Layer 5 of a small transformer language model trained on English Wikipedia (13 layers, counted from 0, width 64).
In attention head 1, each number of a token's query is one row of weights dot the token's vector x. The head spreads its attention over the tokens so far by the softmax of query dot key.

Query weights of the head. A number n stands for (n - 500) times 0.0013.
q0: 507 575 585 578 583 807 597 739 489 486 661 521 552 457 454 417 601 435 590 345 524 420 529 493 432 429 577 421 594 347 528 691 324 462 710 424 603 357 378 536 635 560 642 355 568 499 379 400 410 546 250 528 419 574 593 398 571 703 699 372 447 575 354 219
q1: 529 391 498 455 423 481 509 474 332 526 422 525 646 656 452 673 570 325 674 621 627 539 698 438 486 581 688 382 365 621 610 508 291 516 515 390 440 341 267 216 622 452 560 380 420 581 292 483 448 454 623 491 260 470 643 533 370 641 654 412 457 673 383 355
q2: 476 542 479 653 380 452 382 508 368 198 664 378 517 440 610 580 396 524 549 533 618 620 428 561 483 530 590 538 320 403 488 686 443 568 640 314 453 361 617 507 789 579 582 578 570 293 462 405 555 332 278 530 442 531 507 361 506 592 619 152 416 522 361 252
q3: 404 312 531 410 503 386 622 229 671 412 432 442 563 569 681 605 512 535 559 779 723 415 548 626 735 638 573 463 487 496 616 335 394 538 306 489 313 643 435 617 368 479 646 606 421 528 535 614 312 366 393 363 320 387 358 621 332 568 195 652 558 510 517 478
q4: 418 741 625 205 600 573 514 431 658 323 781 492 435 479 615 524 228 557 378 450 311 590 562 592 385 710 439 582 474 581 306 457 177 635 628 421 237 346 422 877 772 493 440 795 521 524 695 693 528 700 174 971 499 556 313 449 417 396 501 47 752 245 399 405
q5: 526 465 567 536 577 785 739 581 439 574 411 648 510 305 390 399 646 614 556 392 422 501 415 367 556 472 475 583 620 428 392 535 429 209 457 705 610 628 515 532 146 432 567 515 658 405 362 404 338 667 498 543 511 584 496 422 529 483 522 560 363 466 392 510
q6: 660 400 366 349 529 349 478 288 360 689 570 558 661 539 619 655 419 566 510 541 530 452 548 276 396 663 571 698 430 582 604 476 365 431 489 424 496 427 572 575 506 332 542 793 545 481 474 622 457 572 826 644 410 455 604 493 448 459 325 415 249 368 527 618
q7: 428 526 360 583 546 713 408 618 375 406 557 517 406 661 268 560 603 486 695 415 482 502 597 499 460 418 590 390 631 382 615 573 520 576 419 485 690 289 417 403 500 435 358 348 490 496 374 434 599 296 557 408 605 613 670 336 550 522 746 619 344 621 538 583
q8: 516 440 674 393 691 746 644 557 608 561 554 587 413 498 504 557 611 512 580 398 504 609 648 396 667 506 624 433 555 406 330 428 426 653 445 388 415 469 321 606 532 519 355 496 552 582 483 617 536 532 391 544 478 482 490 411 420 433 495 391 523 456 399 423
q9: 377 442 708 512 610 750 547 452 590 449 379 539 584 251 427 438 468 384 506 466 517 595 762 417 515 596 613 530 616 439 470 484 407 465 485 605 378 587 366 418 492 526 439 476 569 500 323 637 313 691 238 436 693 353 484 356 483 434 435 602 519 548 519 514
q10: 456 491 562 581 566 669 449 518 146 274 537 639 541 369 552 784 751 471 528 529 736 811 562 217 358 563 690 643 360 416 626 481 541 678 503 297 555 587 449 417 667 414 673 597 446 450 282 572 425 426 285 458 421 525 699 452 409 625 500 362 210 506 267 434
q11: 447 533 711 564 298 576 902 371 788 616 391 415 390 269 511 426 765 674 469 680 486 589 332 571 487 464 422 514 597 611 320 301 397 334 369 739 292 493 372 454 394 591 433 551 571 567 556 557 206 725 257 391 611 399 360 619 621 479 387 536 558 658 527 558
q12: 513 453 367 374 425 625 529 491 500 577 446 376 488 692 499 581 388 448 510 417 576 492 403 507 630 548 552 464 621 439 496 357 475 393 486 553 505 536 640 479 474 596 491 549 487 594 530 551 548 419 588 437 406 350 554 546 515 568 379 662 464 405 553 435
q13: 576 505 429 676 287 551 399 619 601 757 341 425 639 390 466 175 617 384 382 554 484 267 632 413 331 342 271 548 569 711 597 488 641 360 461 797 561 401 507 260 358 630 644 240 716 656 671 562 293 742 411 365 704 493 447 547 622 450 544 662 462 652 754 595
q14: 504 360 462 453 631 742 611 329 611 477 388 543 447 414 507 522 553 567 370 555 445 501 379 528 528 515 529 524 588 641 341 484 481 461 360 611 595 515 622 680 143 532 475 540 590 550 568 489 419 536 501 435 525 486 471 676 471 430 250 627 557 289 629 631
q15: 449 494 537 361 465 686 393 594 297 515 292 771 366 686 480 536 523 449 523 348 469 600 492 465 615 509 596 479 317 638 421 606 765 571 643 514 506 646 557 528 429 410 353 433 402 479 474 478 809 417 459 464 545 600 638 501 466 342 353 646 671 441 322 486
q16: 636 423 462 573 755 430 255 755 206 439 469 524 403 760 448 518 459 249 645 452 501 545 633 467 528 330 652 259 379 629 543 712 601 619 628 388 700 497 482 368 762 341 584 286 379 314 429 199 907 337 584 340 412 716 766 484 564 556 715 400 540 488 345 354
q17: 455 524 550 620 317 480 439 549 416 360 633 650 511 400 404 623 549 558 453 643 538 559 418 451 303 482 536 469 518 644 567 455 530 413 597 503 561 466 558 414 454 585 720 546 453 330 615 615 517 426 319 522 442 513 472 445 473 553 439 423 488 601 462 657
q18: 469 421 533 430 522 372 772 461 554 608 664 556 610 655 548 554 395 555 504 392 535 448 695 351 451 540 564 560 503 463 486 392 635 524 667 412 504 436 471 753 635 287 317 567 442 524 466 584 494 559 663 491 428 423 611 319 383 480 377 395 484 318 343 514
q19: 512 529 533 413 330 622 377 413 876 508 401 545 494 663 498 297 169 495 280 376 340 351 340 684 626 538 349 383 665 664 437 368 510 307 446 699 317 550 360 455 438 747 457 487 477 646 624 587 505 654 407 519 656 360 301 679 558 411 442 772 873 587 550 539
q20: 589 557 397 349 553 473 464 566 665 612 529 330 472 626 426 368 317 474 498 571 371 534 492 537 590 533 481 354 566 521 514 326 426 564 478 580 249 477 567 769 520 542 497 453 571 562 718 676 653 601 360 603 630 465 454 458 478 275 494 520 701 456 584 466
q21: 466 343 454 423 467 357 648 380 447 610 711 388 651 611 511 504 533 736 524 607 605 350 469 579 525 643 536 477 495 637 655 382 325 388 494 350 461 478 519 611 500 384 524 608 538 350 410 437 447 485 483 657 394 447 644 521 299 692 507 434 401 659 416 680
q22: 589 626 611 535 674 469 535 532 561 531 577 400 414 399 357 411 465 560 643 375 331 485 536 627 663 534 507 335 611 538 308 382 405 293 552 544 368 416 479 703 614 452 580 660 586 348 531 398 629 613 580 747 413 516 353 389 503 684 643 428 700 397 491 487
q23: 538 492 536 401 606 350 423 523 335 290 740 539 645 698 492 631 471 518 498 566 568 569 787 376 385 615 520 668 343 730 596 645 512 622 594 469 401 225 733 728 748 360 566 735 597 418 572 630 532 575 364 676 353 423 725 266 390 512 454 106 437 328 406 337
q24: 593 342 199 513 369 607 485 397 445 660 582 508 604 560 525 512 595 604 555 578 464 244 187 454 588 531 591 693 438 566 551 509 625 469 490 524 564 468 702 465 154 452 638 594 504 360 448 402 565 410 751 555 410 536 594 531 398 493 423 618 329 534 602 641
q25: 632 667 636 633 660 565 570 633 577 555 392 447 353 349 392 301 362 415 422 516 236 411 617 444 362 348 366 462 683 400 472 617 273 409 324 619 530 466 386 535 625 645 392 432 549 483 577 425 423 551 368 527 740 759 447 648 753 376 787 531 533 531 762 495
q26: 530 572 718 367 648 781 831 635 709 625 191 673 216 470 292 285 614 456 425 207 327 561 456 573 938 238 385 337 863 220 272 431 526 185 519 684 570 592 397 689 149 496 482 384 422 391 595 355 713 701 763 371 653 502 215 529 566 346 512 732 779 392 418 535
q27: 510 480 442 697 407 421 489 395 505 460 282 446 590 383 629 524 668 501 485 608 582 534 431 642 532 334 494 431 447 536 588 476 734 494 383 432 558 680 520 374 434 582 554 414 417 539 470 452 584 431 391 262 534 527 413 544 558 524 393 673 502 671 654 758
q28: 472 449 447 694 433 534 390 385 545 402 633 408 469 437 632 562 598 488 415 473 626 484 408 500 489 518 539 506 365 573 502 577 503 477 507 535 425 627 568 355 399 639 554 408 521 337 576 443 449 477 258 434 526 358 389 559 416 542 558 537 623 569 531 527
q29: 440 616 382 557 446 490 607 475 465 605 555 637 648 355 470 529 344 577 480 529 505 346 310 540 559 521 440 540 476 305 386 520 631 361 465 514 529 526 560 478 403 437 488 661 483 564 442 342 613 505 680 629 523 656 497 421 623 518 454 578 434 514 458 711
q30: 551 619 506 530 473 434 471 775 625 235 365 655 531 506 424 371 333 338 480 457 296 647 285 435 533 383 313 507 562 363 317 680 635 431 841 563 363 372 802 663 503 580 517 259 543 488 712 395 732 582 321 354 625 457 476 484 705 342 583 458 737 480 634 371
q31: 366 532 511 456 465 603 430 450 250 392 715 546 459 538 490 555 478 424 603 518 496 507 433 498 560 619 658 639 414 472 519 509 566 766 494 314 657 461 378 611 665 382 495 522 545 365 396 396 799 279 632 620 455 720 721 335 499 477 456 479 494 568 343 355

Each question shows a short text with each token's key, already scaled and adjusted for position as the last token sees it. A number n stands for (n - 500) times 0.0036.

Then comes the last token's vector x. A number n stands for (n - 500) times 0.015.

0 "bl": 374 201 163 411 713 615 234 247 416 627 159 861 414 801 773 320 172 303 327 934 833 246 757 206 257 761 864 592 558 637 761 179
1 "ish": 382 173 124 384 744 630 221 236 409 609 108 880 373 808 741 306 169 268 311 926 912 248 843 171 235 825 926 563 527 635 780 191
2 "ed": 388 163 142 394 766 617 209 224 411 593 107 870 370 798 725 303 182 255 302 940 921 233 838 171 224 826 914 572 518 652 767 198
3 " May": 377 187 124 394 764 615 225 240 443 586 110 878 346 771 722 272 195 273 328 921 881 240 863 174 215 816 938 573 480 637 760 187
4 " ": 408 178 138 401 758 652 211 226 424 593 100 878 372 788 730 301 180 283 317 941 886 260 901 173 223 800 952 578 529 637 758 182
5 "2": 382 162 130 372 775 635 218 230 435 582 115 870 375 762 730 296 175 273 317 924 896 212 886 145 213 816 963 566 503 662 776 192
6 "0": 378 158 125 378 769 614 215 234 433 583 113 870 379 773 719 306 169 275 330 927 900 223 875 151 198 815 960 571 489 642 782 190
7 "0": 371 164 119 387 761 597 220 238 440 585 113 859 380 769 709 314 178 268 338 926 906 224 866 153 198 812 959 572 481 634 776 195
x: 438 373 501 258 496 499 669 384 738 538 471 499 483 546 524 596 452 557 510 510 478 484 551 514 467 882 570 571 476 423 478 299 493 578 486 423 292 539 463 499 534 434 442 689 452 566 439 530 353 545 576 714 448 534 406 447 401 544 344 543 596 489 508 536
Which two tokens does the last token look at most, in order? 3 " May", 7 "0"

0 "\n": 322 191 121 450 647 656 237 241 396 615 154 892 431 809 810 326 136 345 318 930 811 264 720 174 291 744 879 664 584 662 741 177
1 "The": 363 185 75 406 689 711 247 238 415 642 142 898 396 820 793 301 123 314 332 923 839 254 758 171 257 782 918 596 522 665 748 179
2 " a": 404 180 102 405 730 700 232 222 435 650 136 915 382 831 792 302 127 310 327 931 847 257 783 172 237 794 914 580 546 643 736 186
3 "bb": 396 168 116 402 727 685 228 244 400 623 131 914 383 811 765 227 126 316 320 911 878 264 834 161 235 814 903 571 514 644 750 185
4 "ey": 389 183 124 413 750 644 229 232 406 617 122 916 366 818 726 246 128 309 316 910 890 268 838 177 226 821 903 573 509 614 746 195
5 " provided": 391 173 162 427 776 608 235 215 438 600 125 883 380 791 758 294 149 289 335 909 909 250 773 213 245 799 883 566 524 637 756 204
6 " a": 420 187 153 408 795 625 235 208 446 661 144 903 365 815 749 277 132 308 334 926 865 267 793 212 209 798 884 558 557 607 738 189
7 " home": 385 182 183 397 808 606 230 232 435 638 141 906 337 786 710 247 132 320 319 908 889 260 838 216 224 806 857 566 527 643 754 210
x: 430 340 502 320 508 533 671 420 690 543 497 450 468 516 580 566 501 593 434 461 508 462 553 499 431 916 519 551 493 440 567 332 416 533 546 396 347 497 522 481 527 489 518 658 473 568 581 490 269 541 486 714 525 504 396 491 382 618 315 473 521 458 453 547
Which token does the last token look at most? 6 " a"

0 "\n": 322 191 121 450 647 656 237 241 396 615 154 892 431 809 810 326 136 345 318 930 811 264 720 174 291 744 879 664 584 662 741 177
1 "\n": 339 167 87 441 636 709 218 232 388 613 121 935 410 826 812 293 121 326 292 935 844 256 771 123 283 783 930 683 583 676 745 174
2 "In": 376 171 81 438 667 726 233 242 421 602 122 912 389 806 827 284 129 293 321 913 840 269 765 147 289 788 933 628 519 689 749 175
3 " ": 387 172 99 431 681 722 218 235 391 611 109 923 392 818 792 277 130 329 301 931 840 288 842 137 268 793 947 640 558 670 739 171
4 "2": 353 162 95 408 708 693 230 232 407 604 124 911 396 791 793 274 125 311 306 917 853 242 825 119 257 804 952 625 535 691 754 180
5 "0": 353 156 94 407 709 675 229 238 405 601 123 909 397 799 778 279 116 314 319 917 858 252 824 125 238 806 950 623 514 674 761 180
6 "1": 348 161 93 424 710 658 233 229 428 601 117 896 388 789 787 288 144 287 319 925 872 249 828 114 242 812 955 640 512 695 755 190
7 "4": 334 172 78 419 708 643 237 224 417 605 122 894 383 792 747 293 149 288 319 932 876 246 834 120 240 812 949 622 510 667 744 196
x: 402 355 505 292 501 508 684 403 763 549 479 505 513 512 522 626 473 608 480 519 509 462 538 507 464 851 584 553 510 420 462 282 484 554 471 436 318 528 481 503 505 422 430 647 483 611 507 501 327 501 605 690 470 489 416 452 391 550 306 580 528 487 518 566
Which token does the last token look at most? 2 "In"

0 ":": 320 196 138 426 704 608 245 248 419 614 168 846 432 778 789 384 178 339 340 932 829 253 733 211 278 732 880 615 559 644 751 195
1 " Pa": 349 168 106 365 750 670 246 268 433 580 134 860 405 764 768 345 179 321 362 914 864 264 854 186 265 774 935 563 464 695 749 201
2 "ig": 385 164 124 370 757 659 228 266 437 567 126 871 398 766 750 320 192 273 345 907 874 260 912 155 238 798 965 572 464 683 740 227
3 "e": 385 167 116 370 768 661 227 239 432 563 123 867 385 775 731 340 180 270 330 918 903 248 880 160 244 810 931 548 482 695 747 229
4 " Winter": 389 187 125 372 769 633 253 265 475 596 133 854 378 761 694 295 183 276 359 883 892 254 881 190 245 807 947 520 470 675 757 216
5 "bourne": 390 195 123 361 774 604 251 259 470 577 126 865 374 770 664 298 197 262 361 892 914 253 889 195 219 807 930 516 447 627 736 228
6 ",": 375 194 133 397 769 608 248 256 470 571 113 847 387 759 731 322 201 263 344 913 931 258 844 196 249 803 935 516 484 631 749 232
7 " a": 410 189 125 392 789 638 238 211 471 630 133 871 381 792 741 330 171 274 353 928 887 247 840 208 217 785 927 523 518 612 737 209
x: 472 359 515 280 539 491 661 377 709 525 463 459 448 491 532 620 374 612 557 483 486 446 531 558 463 874 521 573 458 423 551 365 475 537 565 390 334 507 584 494 470 409 514 618 426 618 505 483 332 502 607 710 479 487 357 476 367 573 370 524 615 469 515 525
Which token does the last token look at most? 7 " a"

0 " with": 339 200 163 424 710 607 251 246 406 594 169 846 427 784 790 357 170 342 336 926 819 260 723 226 287 736 847 595 569 647 756 192
1 " Lucas": 343 174 110 383 743 636 248 252 418 537 112 871 405 770 724 328 181 290 338 906 904 271 851 172 268 795 917 572 462 694 761 215
2 "'": 367 171 141 400 758 614 245 242 419 584 141 847 389 782 756 324 170 328 359 917 858 243 801 200 231 796 906 571 497 665 754 218
3 " family": 347 189 138 387 771 618 247 255 441 597 119 873 383 782 742 338 179 277 329 906 940 262 844 193 243 806 900 550 500 668 763 222
4 " and": 386 184 142 410 758 619 241 246 431 570 114 857 385 775 748 308 164 296 330 925 912 259 816 201 257 800 903 541 515 661 775 210
5 " a": 401 187 131 398 781 631 232 212 449 626 133 880 387 798 755 330 169 287 340 936 877 254 819 199 220 782 906 544 540 620 737 206
6 " ": 423 175 176 411 781 646 204 223 420 604 115 893 360 779 723 285 167 328 308 930 871 280 897 183 221 794 917 579 568 630 756 187
7 "vil": 387 144 165 372 798 643 221 247 430 627 142 890 382 772 727 298 135 312 337 910 884 251 872 189 215 798 905 555 532 658 773 204
x: 437 366 500 298 501 586 676 429 732 506 474 521 470 508 503 594 510 642 472 525 486 450 492 548 441 918 462 544 482 496 539 313 451 556 486 433 295 510 485 502 430 488 528 640 458 452 483 504 361 498 516 723 461 561 442 458 381 646 302 463 575 492 493 521
Which token does the last token look at most, and with what share of its attention? 5 " a", with about 40%

0 ",": 326 204 149 436 710 605 245 245 422 600 163 847 434 770 793 377 175 334 336 938 837 261 739 213 282 732 872 602 570 641 752 198
1 " ": 365 173 123 415 741 656 208 233 422 598 122 876 400 769 771 360 178 332 320 947 864 267 859 167 254 758 941 607 571 653 754 196
2 "2": 341 158 118 389 760 636 215 233 434 582 135 862 398 743 764 355 179 310 323 926 877 222 853 140 241 774 955 596 542 674 773 207
3 "0": 343 154 112 389 756 620 213 240 433 583 130 862 397 757 749 359 173 307 335 929 886 231 850 145 222 781 957 596 519 657 779 206
4 "1": 341 162 111 405 750 601 219 235 454 582 123 847 388 749 751 365 203 278 335 935 900 228 853 134 225 788 960 613 513 674 771 217
5 "4": 329 175 97 402 745 584 224 232 444 585 127 844 384 752 709 366 209 275 336 939 905 226 857 139 223 789 954 596 510 646 759 223
6 "\n": 318 172 91 453 662 658 229 223 422 606 123 900 411 787 782 328 150 299 316 936 875 248 799 142 271 766 934 660 572 653 743 192
7 "-": 331 172 55 421 682 682 227 246 408 633 125 898 412 807 788 335 134 331 301 938 880 261 807 132 277 781 945 638 564 649 744 172
x: 442 378 509 324 513 514 730 361 759 545 458 417 473 478 566 604 511 569 548 523 552 449 500 605 512 807 592 530 443 471 499 276 504 568 475 431 344 545 481 487 461 481 475 644 466 554 498 455 294 487 608 643 452 486 355 488 391 536 276 573 570 528 473 564
Which two tokens does the last token look at most, in order? 6 "\n", 7 "-"

0 " Industrial": 365 205 169 418 709 607 249 254 412 612 168 851 415 790 766 324 170 325 342 921 824 262 743 229 263 754 853 590 548 646 759 180
1 " Mag": 398 175 149 371 730 660 238 235 399 549 113 892 373 790 734 267 174 272 338 899 871 279 881 177 265 800 911 563 477 677 775 194
2 "ic": 403 159 137 370 756 634 244 252 410 577 114 866 391 791 735 272 169 277 343 898 907 269 864 180 235 830 935 544 489 660 770 186
3 ":": 343 172 114 393 755 624 237 233 423 583 118 860 395 778 752 339 177 297 324 925 896 237 827 187 242 799 944 578 493 648 761 192
4 " Pa": 370 164 115 361 769 662 246 254 430 570 118 867 395 769 747 309 173 290 358 910 881 264 888 187 247 793 945 551 443 684 751 187
5 "ig": 396 164 136 376 776 645 233 250 435 562 116 875 399 766 736 290 182 251 343 906 886 261 931 162 224 810 963 558 451 675 740 215
6 "e": 392 167 131 378 788 644 227 221 430 561 114 872 385 777 720 312 170 255 325 920 915 250 894 167 230 817 929 538 476 682 748 216
7 " Winter": 394 188 135 379 784 625 254 252 476 597 128 860 378 759 689 273 173 264 355 882 902 256 892 196 237 813 944 509 466 666 758 206
x: 474 436 502 240 485 514 662 408 695 510 458 434 478 530 488 555 460 611 473 511 519 438 514 574 429 876 508 517 498 460 561 237 482 568 502 462 361 524 533 568 546 405 432 645 483 572 463 491 314 574 528 721 460 590 402 488 389 633 333 539 535 464 488 507
Which token does the last token look at most, and with what share of its attention? 7 " Winter", with about 40%

0 ",": 326 204 149 436 710 605 245 245 422 600 163 847 434 770 793 377 175 334 336 938 837 261 739 213 282 732 872 602 570 641 752 198
1 " Italy": 344 184 117 400 742 601 246 233 458 549 123 879 388 764 739 371 195 264 345 913 907 269 841 182 265 771 926 603 504 650 766 209
2 ",": 332 181 114 410 744 602 237 249 445 558 111 852 405 767 775 358 197 274 324 939 929 260 819 174 269 783 931 566 530 639 761 218
3 " ": 364 173 125 422 746 633 213 222 426 572 106 863 398 765 751 349 196 301 323 942 888 275 893 170 251 763 949 597 558 639 751 196
4 "2": 335 154 120 389 771 612 220 222 434 563 121 855 398 742 750 342 186 287 323 929 899 221 877 145 236 783 960 585 530 667 772 203
5 "0": 338 151 118 391 766 592 217 227 430 564 118 854 398 755 735 346 179 287 335 930 904 233 869 151 216 787 959 586 510 646 780 201
6 "1": 335 158 117 409 761 577 223 223 452 565 112 840 391 746 741 354 207 260 335 936 918 230 870 139 221 792 961 604 507 667 772 213
7 "6": 321 171 111 404 753 560 226 224 443 570 110 840 390 744 700 351 215 252 335 937 937 234 877 143 232 790 951 578 516 649 776 219
x: 413 392 545 246 513 505 641 419 762 539 467 485 516 555 515 613 466 557 467 496 536 492 536 525 454 842 533 524 465 445 473 306 502 586 482 396 317 542 457 518 542 427 414 703 448 597 498 509 399 504 598 691 461 535 408 470 376 555 278 604 572 471 472 531
Which two tokens does the last token look at most, in order? 1 " Italy", 2 ","

0 ":": 320 196 138 426 704 608 245 248 419 614 168 846 432 778 789 384 178 339 340 932 829 253 733 211 278 732 880 615 559 644 751 195
1 " ": 367 168 118 405 736 661 206 238 425 597 122 875 396 774 769 361 182 331 324 943 864 263 860 163 253 762 949 608 561 658 756 199
2 "1": 358 156 129 390 758 635 209 234 443 575 137 861 393 750 772 366 190 309 326 925 876 230 847 134 235 779 957 619 535 692 779 215
3 "8": 335 159 115 379 747 616 210 240 435 582 131 865 385 743 740 358 189 287 329 931 884 227 861 134 238 777 952 599 528 674 778 216
4 " July": 337 175 97 397 751 634 231 248 485 581 132 874 366 737 741 367 209 300 355 908 880 240 849 166 250 776 956 572 492 657 746 227
5 " ": 376 174 108 405 742 659 222 241 446 585 113 856 384 756 741 357 199 303 344 930 881 266 896 170 247 772 970 576 517 653 745 216
6 "1": 363 157 123 385 771 635 225 234 460 570 130 850 382 737 754 357 200 286 340 917 891 228 876 140 228 793 972 589 499 693 772 227
7 "9": 355 170 116 378 758 610 224 237 451 575 124 858 378 733 723 347 205 277 348 923 907 242 895 141 219 789 960 573 510 666 775 217
x: 396 428 502 240 507 547 672 429 744 533 489 486 497 506 504 633 472 581 490 464 483 480 534 514 453 858 544 586 477 425 451 290 513 589 483 410 330 547 447 503 514 422 472 686 434 551 504 523 399 484 588 714 489 573 404 445 375 523 312 561 571 480 515 524
Which token does the last token look at most, and with what share of its attention? 4 " July", with about 50%

0 " de": 369 214 174 425 719 608 241 252 420 621 177 857 421 785 783 350 172 336 337 926 817 261 734 226 266 740 850 605 567 630 756 184
1 " photograph": 370 188 152 405 761 603 223 240 435 576 134 875 382 761 749 328 199 279 331 904 893 261 835 196 243 790 904 587 529 615 760 202
2 "ie": 352 186 140 422 762 591 220 236 403 588 131 864 381 783 724 329 179 278 307 921 907 256 840 178 212 815 902 612 515 646 756 208
3 ",": 357 190 143 423 758 589 224 247 443 570 120 860 397 763 759 338 192 274 310 929 921 257 809 182 248 795 915 571 547 617 760 213
4 " ": 383 178 142 434 756 623 201 222 426 584 112 873 388 763 740 328 188 297 312 937 883 274 888 171 233 776 939 602 569 622 751 189
5 "2": 356 163 136 401 778 609 210 224 438 576 130 864 393 737 743 326 180 285 314 922 892 221 869 145 222 789 951 586 539 648 771 200
6 "0": 355 158 130 401 773 591 207 228 434 575 125 865 394 751 730 332 173 287 327 925 898 232 865 149 204 792 951 588 521 629 779 197
7 "1": 350 166 128 419 769 575 213 223 457 577 119 850 387 742 738 342 202 260 326 932 913 229 865 138 209 798 955 606 515 651 771 209
x: 413 408 516 241 491 503 653 404 779 528 500 475 469 562 515 627 507 554 504 510 509 506 500 514 447 892 522 559 445 430 488 306 485 587 524 423 302 534 484 484 531 445 442 660 413 559 488 504 380 503 590 707 486 512 447 441 387 532 311 594 579 478 508 532
Which token does the last token look at most? 3 ","

0 " same": 372 213 185 422 721 571 245 252 425 646 173 847 410 801 767 334 170 311 334 924 825 255 717 234 251 750 831 606 572 622 755 183
1 " period": 337 176 167 399 762 564 235 252 438 621 146 865 368 788 743 328 168 286 322 922 891 240 801 214 235 778 880 616 551 628 772 182
2 " he": 385 213 159 413 749 576 236 220 428 603 127 862 386 790 737 295 170 265 332 925 893 256 801 197 222 780 874 592 512 631 773 197
3 " made": 356 179 170 420 787 575 224 200 425 580 130 871 372 790 755 338 166 283 309 926 914 226 794 210 241 779 871 590 557 627 779 200
4 " a": 412 189 166 397 808 607 224 204 443 660 150 890 360 809 743 312 150 304 323 937 870 252 795 218 198 789 875 561 575 602 754 189
5 " guitar": 396 182 198 405 808 594 234 214 437 615 141 889 370 780 703 274 169 293 318 895 931 266 860 211 223 806 867 550 550 613 788 206
6 " solo": 399 179 195 405 819 577 240 220 457 616 144 870 365 777 697 278 167 275 326 904 935 253 848 222 214 806 861 549 550 625 779 196
7 " album": 354 177 184 420 819 541 248 219 451 586 141 869 371 768 697 307 168 287 333 897 940 254 838 233 212 793 877 582 518 601 774 201
x: 478 419 597 312 500 493 580 345 732 506 548 477 494 531 570 542 450 554 472 520 509 423 575 540 435 978 545 509 427 466 550 376 501 575 477 397 324 520 464 478 528 527 432 630 445 514 481 541 269 537 531 714 478 537 411 454 397 602 342 540 546 478 448 501
Which token does the last token look at most? 7 " album"

0 "\n": 322 191 121 450 647 656 237 241 396 615 154 892 431 809 810 326 136 345 318 930 811 264 720 174 291 744 879 664 584 662 741 177
1 "-": 345 172 73 402 681 702 225 249 391 621 133 909 405 823 797 323 129 355 293 929 851 261 788 135 283 784 930 649 569 670 747 173
2 " Reference": 323 158 103 459 707 654 229 219 426 609 145 907 408 783 832 356 168 321 336 902 907 256 788 170 246 775 932 634 537 662 768 196
3 " no": 378 170 118 412 748 665 234 236 443 642 155 883 395 796 812 305 129 281 330 910 842 243 795 174 239 787 920 590 515 675 737 212
4 ".": 318 163 118 423 747 641 221 232 398 630 138 909 371 791 764 303 137 320 302 924 910 241 823 154 217 802 910 628 557 650 757 201
5 ":": 316 170 99 425 742 635 232 225 426 628 133 893 389 780 783 343 150 316 308 913 891 248 788 167 250 789 935 625 538 639 754 192
6 " ": 368 166 125 436 754 652 205 218 429 612 122 900 382 772 766 309 155 317 317 926 874 282 875 158 235 774 948 618 572 638 745 191
7 "1": 350 155 135 421 781 626 215 212 448 601 139 890 386 748 782 316 156 297 321 914 884 245 849 132 220 791 950 627 545 677 767 205
x: 405 417 462 266 494 536 662 418 755 511 538 469 454 514 538 641 544 597 512 527 483 502 441 500 424 891 561 575 457 445 515 290 480 575 519 434 319 506 469 512 483 472 454 629 423 551 533 499 352 497 558 719 524 501 444 426 370 520 311 584 558 478 521 550
Which token does the last token look at most? 3 " no"

0 " series": 342 214 177 425 708 565 250 262 418 606 181 833 429 785 765 366 188 334 347 922 820 261 715 237 268 730 836 605 568 619 751 194
1 " of": 340 163 140 396 750 620 239 246 419 582 128 847 392 767 769 361 173 298 331 927 878 247 783 201 276 785 907 575 534 680 775 204
2 " in": 349 160 142 397 774 626 233 234 440 568 124 855 375 759 796 364 189 294 340 922 880 242 800 197 263 785 920 565 535 675 774 208
3 "com": 366 133 138 379 766 631 237 216 403 547 135 872 384 778 746 306 180 295 340 914 894 256 892 165 228 805 916 586 536 675 758 198
4 "pet": 356 150 130 373 777 617 224 228 402 567 118 870 380 795 727 300 169 263 319 923 919 250 883 177 227 805 911 580 500 652 770 203
5 "ent": 363 134 151 390 777 582 228 236 404 570 121 859 374 783 712 276 169 276 333 912 918 235 871 189 218 818 910 590 506 657 755 208
6 ",": 346 183 148 409 772 575 234 239 437 563 115 856 387 770 750 325 188 275 316 927 927 257 816 192 241 802 912 565 538 619 763 211
7 " corrupt": 329 160 144 398 766 591 247 241 420 590 112 846 389 758 753 324 183 258 344 906 925 248 857 207 248 799 902 560 514 675 759 216
x: 457 415 500 214 466 533 649 328 730 514 484 524 501 563 549 601 525 598 417 466 487 460 573 563 500 887 438 542 466 518 559 278 473 558 531 387 305 510 501 435 503 480 531 610 470 553 503 502 336 492 555 660 458 557 424 524 388 602 357 543 555 433 470 512
Which token does the last token look at most? 7 " corrupt"

0 "ra": 355 212 160 419 694 587 246 263 411 593 160 837 431 786 760 337 183 317 344 927 822 264 739 213 272 752 854 590 531 642 745 189
1 ")": 329 190 121 428 701 583 226 237 404 549 122 860 413 788 747 359 200 291 319 949 905 255 799 173 256 773 915 621 541 634 767 196
2 "\n": 326 170 97 442 645 653 217 227 393 581 116 906 416 809 783 311 153 304 296 943 865 247 791 129 274 775 928 676 583 657 749 178
3 "-": 338 173 66 410 672 675 222 249 388 607 121 896 416 820 783 325 144 334 290 940 872 258 801 130 282 786 938 646 568 655 749 165
4 " Book": 352 171 84 430 704 674 232 265 417 596 125 891 410 789 789 300 151 305 324 915 889 265 838 162 260 799 961 628 518 671 749 170
5 " ": 393 175 113 428 716 682 206 232 413 602 108 904 387 795 767 298 155 306 308 934 863 277 868 147 245 793 956 622 554 651 747 176
6 "0": 369 156 117 400 741 653 211 234 415 587 128 899 397 778 765 298 137 308 317 916 869 241 842 133 223 803 955 611 527 661 773 182
7 "7": 353 165 111 401 738 634 216 227 426 592 120 896 387 767 747 292 156 274 311 932 893 241 859 122 239 801 953 610 525 677 779 192
x: 407 393 507 263 485 535 678 445 753 549 510 464 471 495 540 644 506 578 501 529 507 471 507 488 408 869 541 535 482 441 506 298 467 549 474 423 320 538 466 523 494 464 452 684 465 554 535 495 346 516 585 684 496 543 401 448 391 555 261 582 545 475 497 557
Which token does the last token look at most? 4 " Book"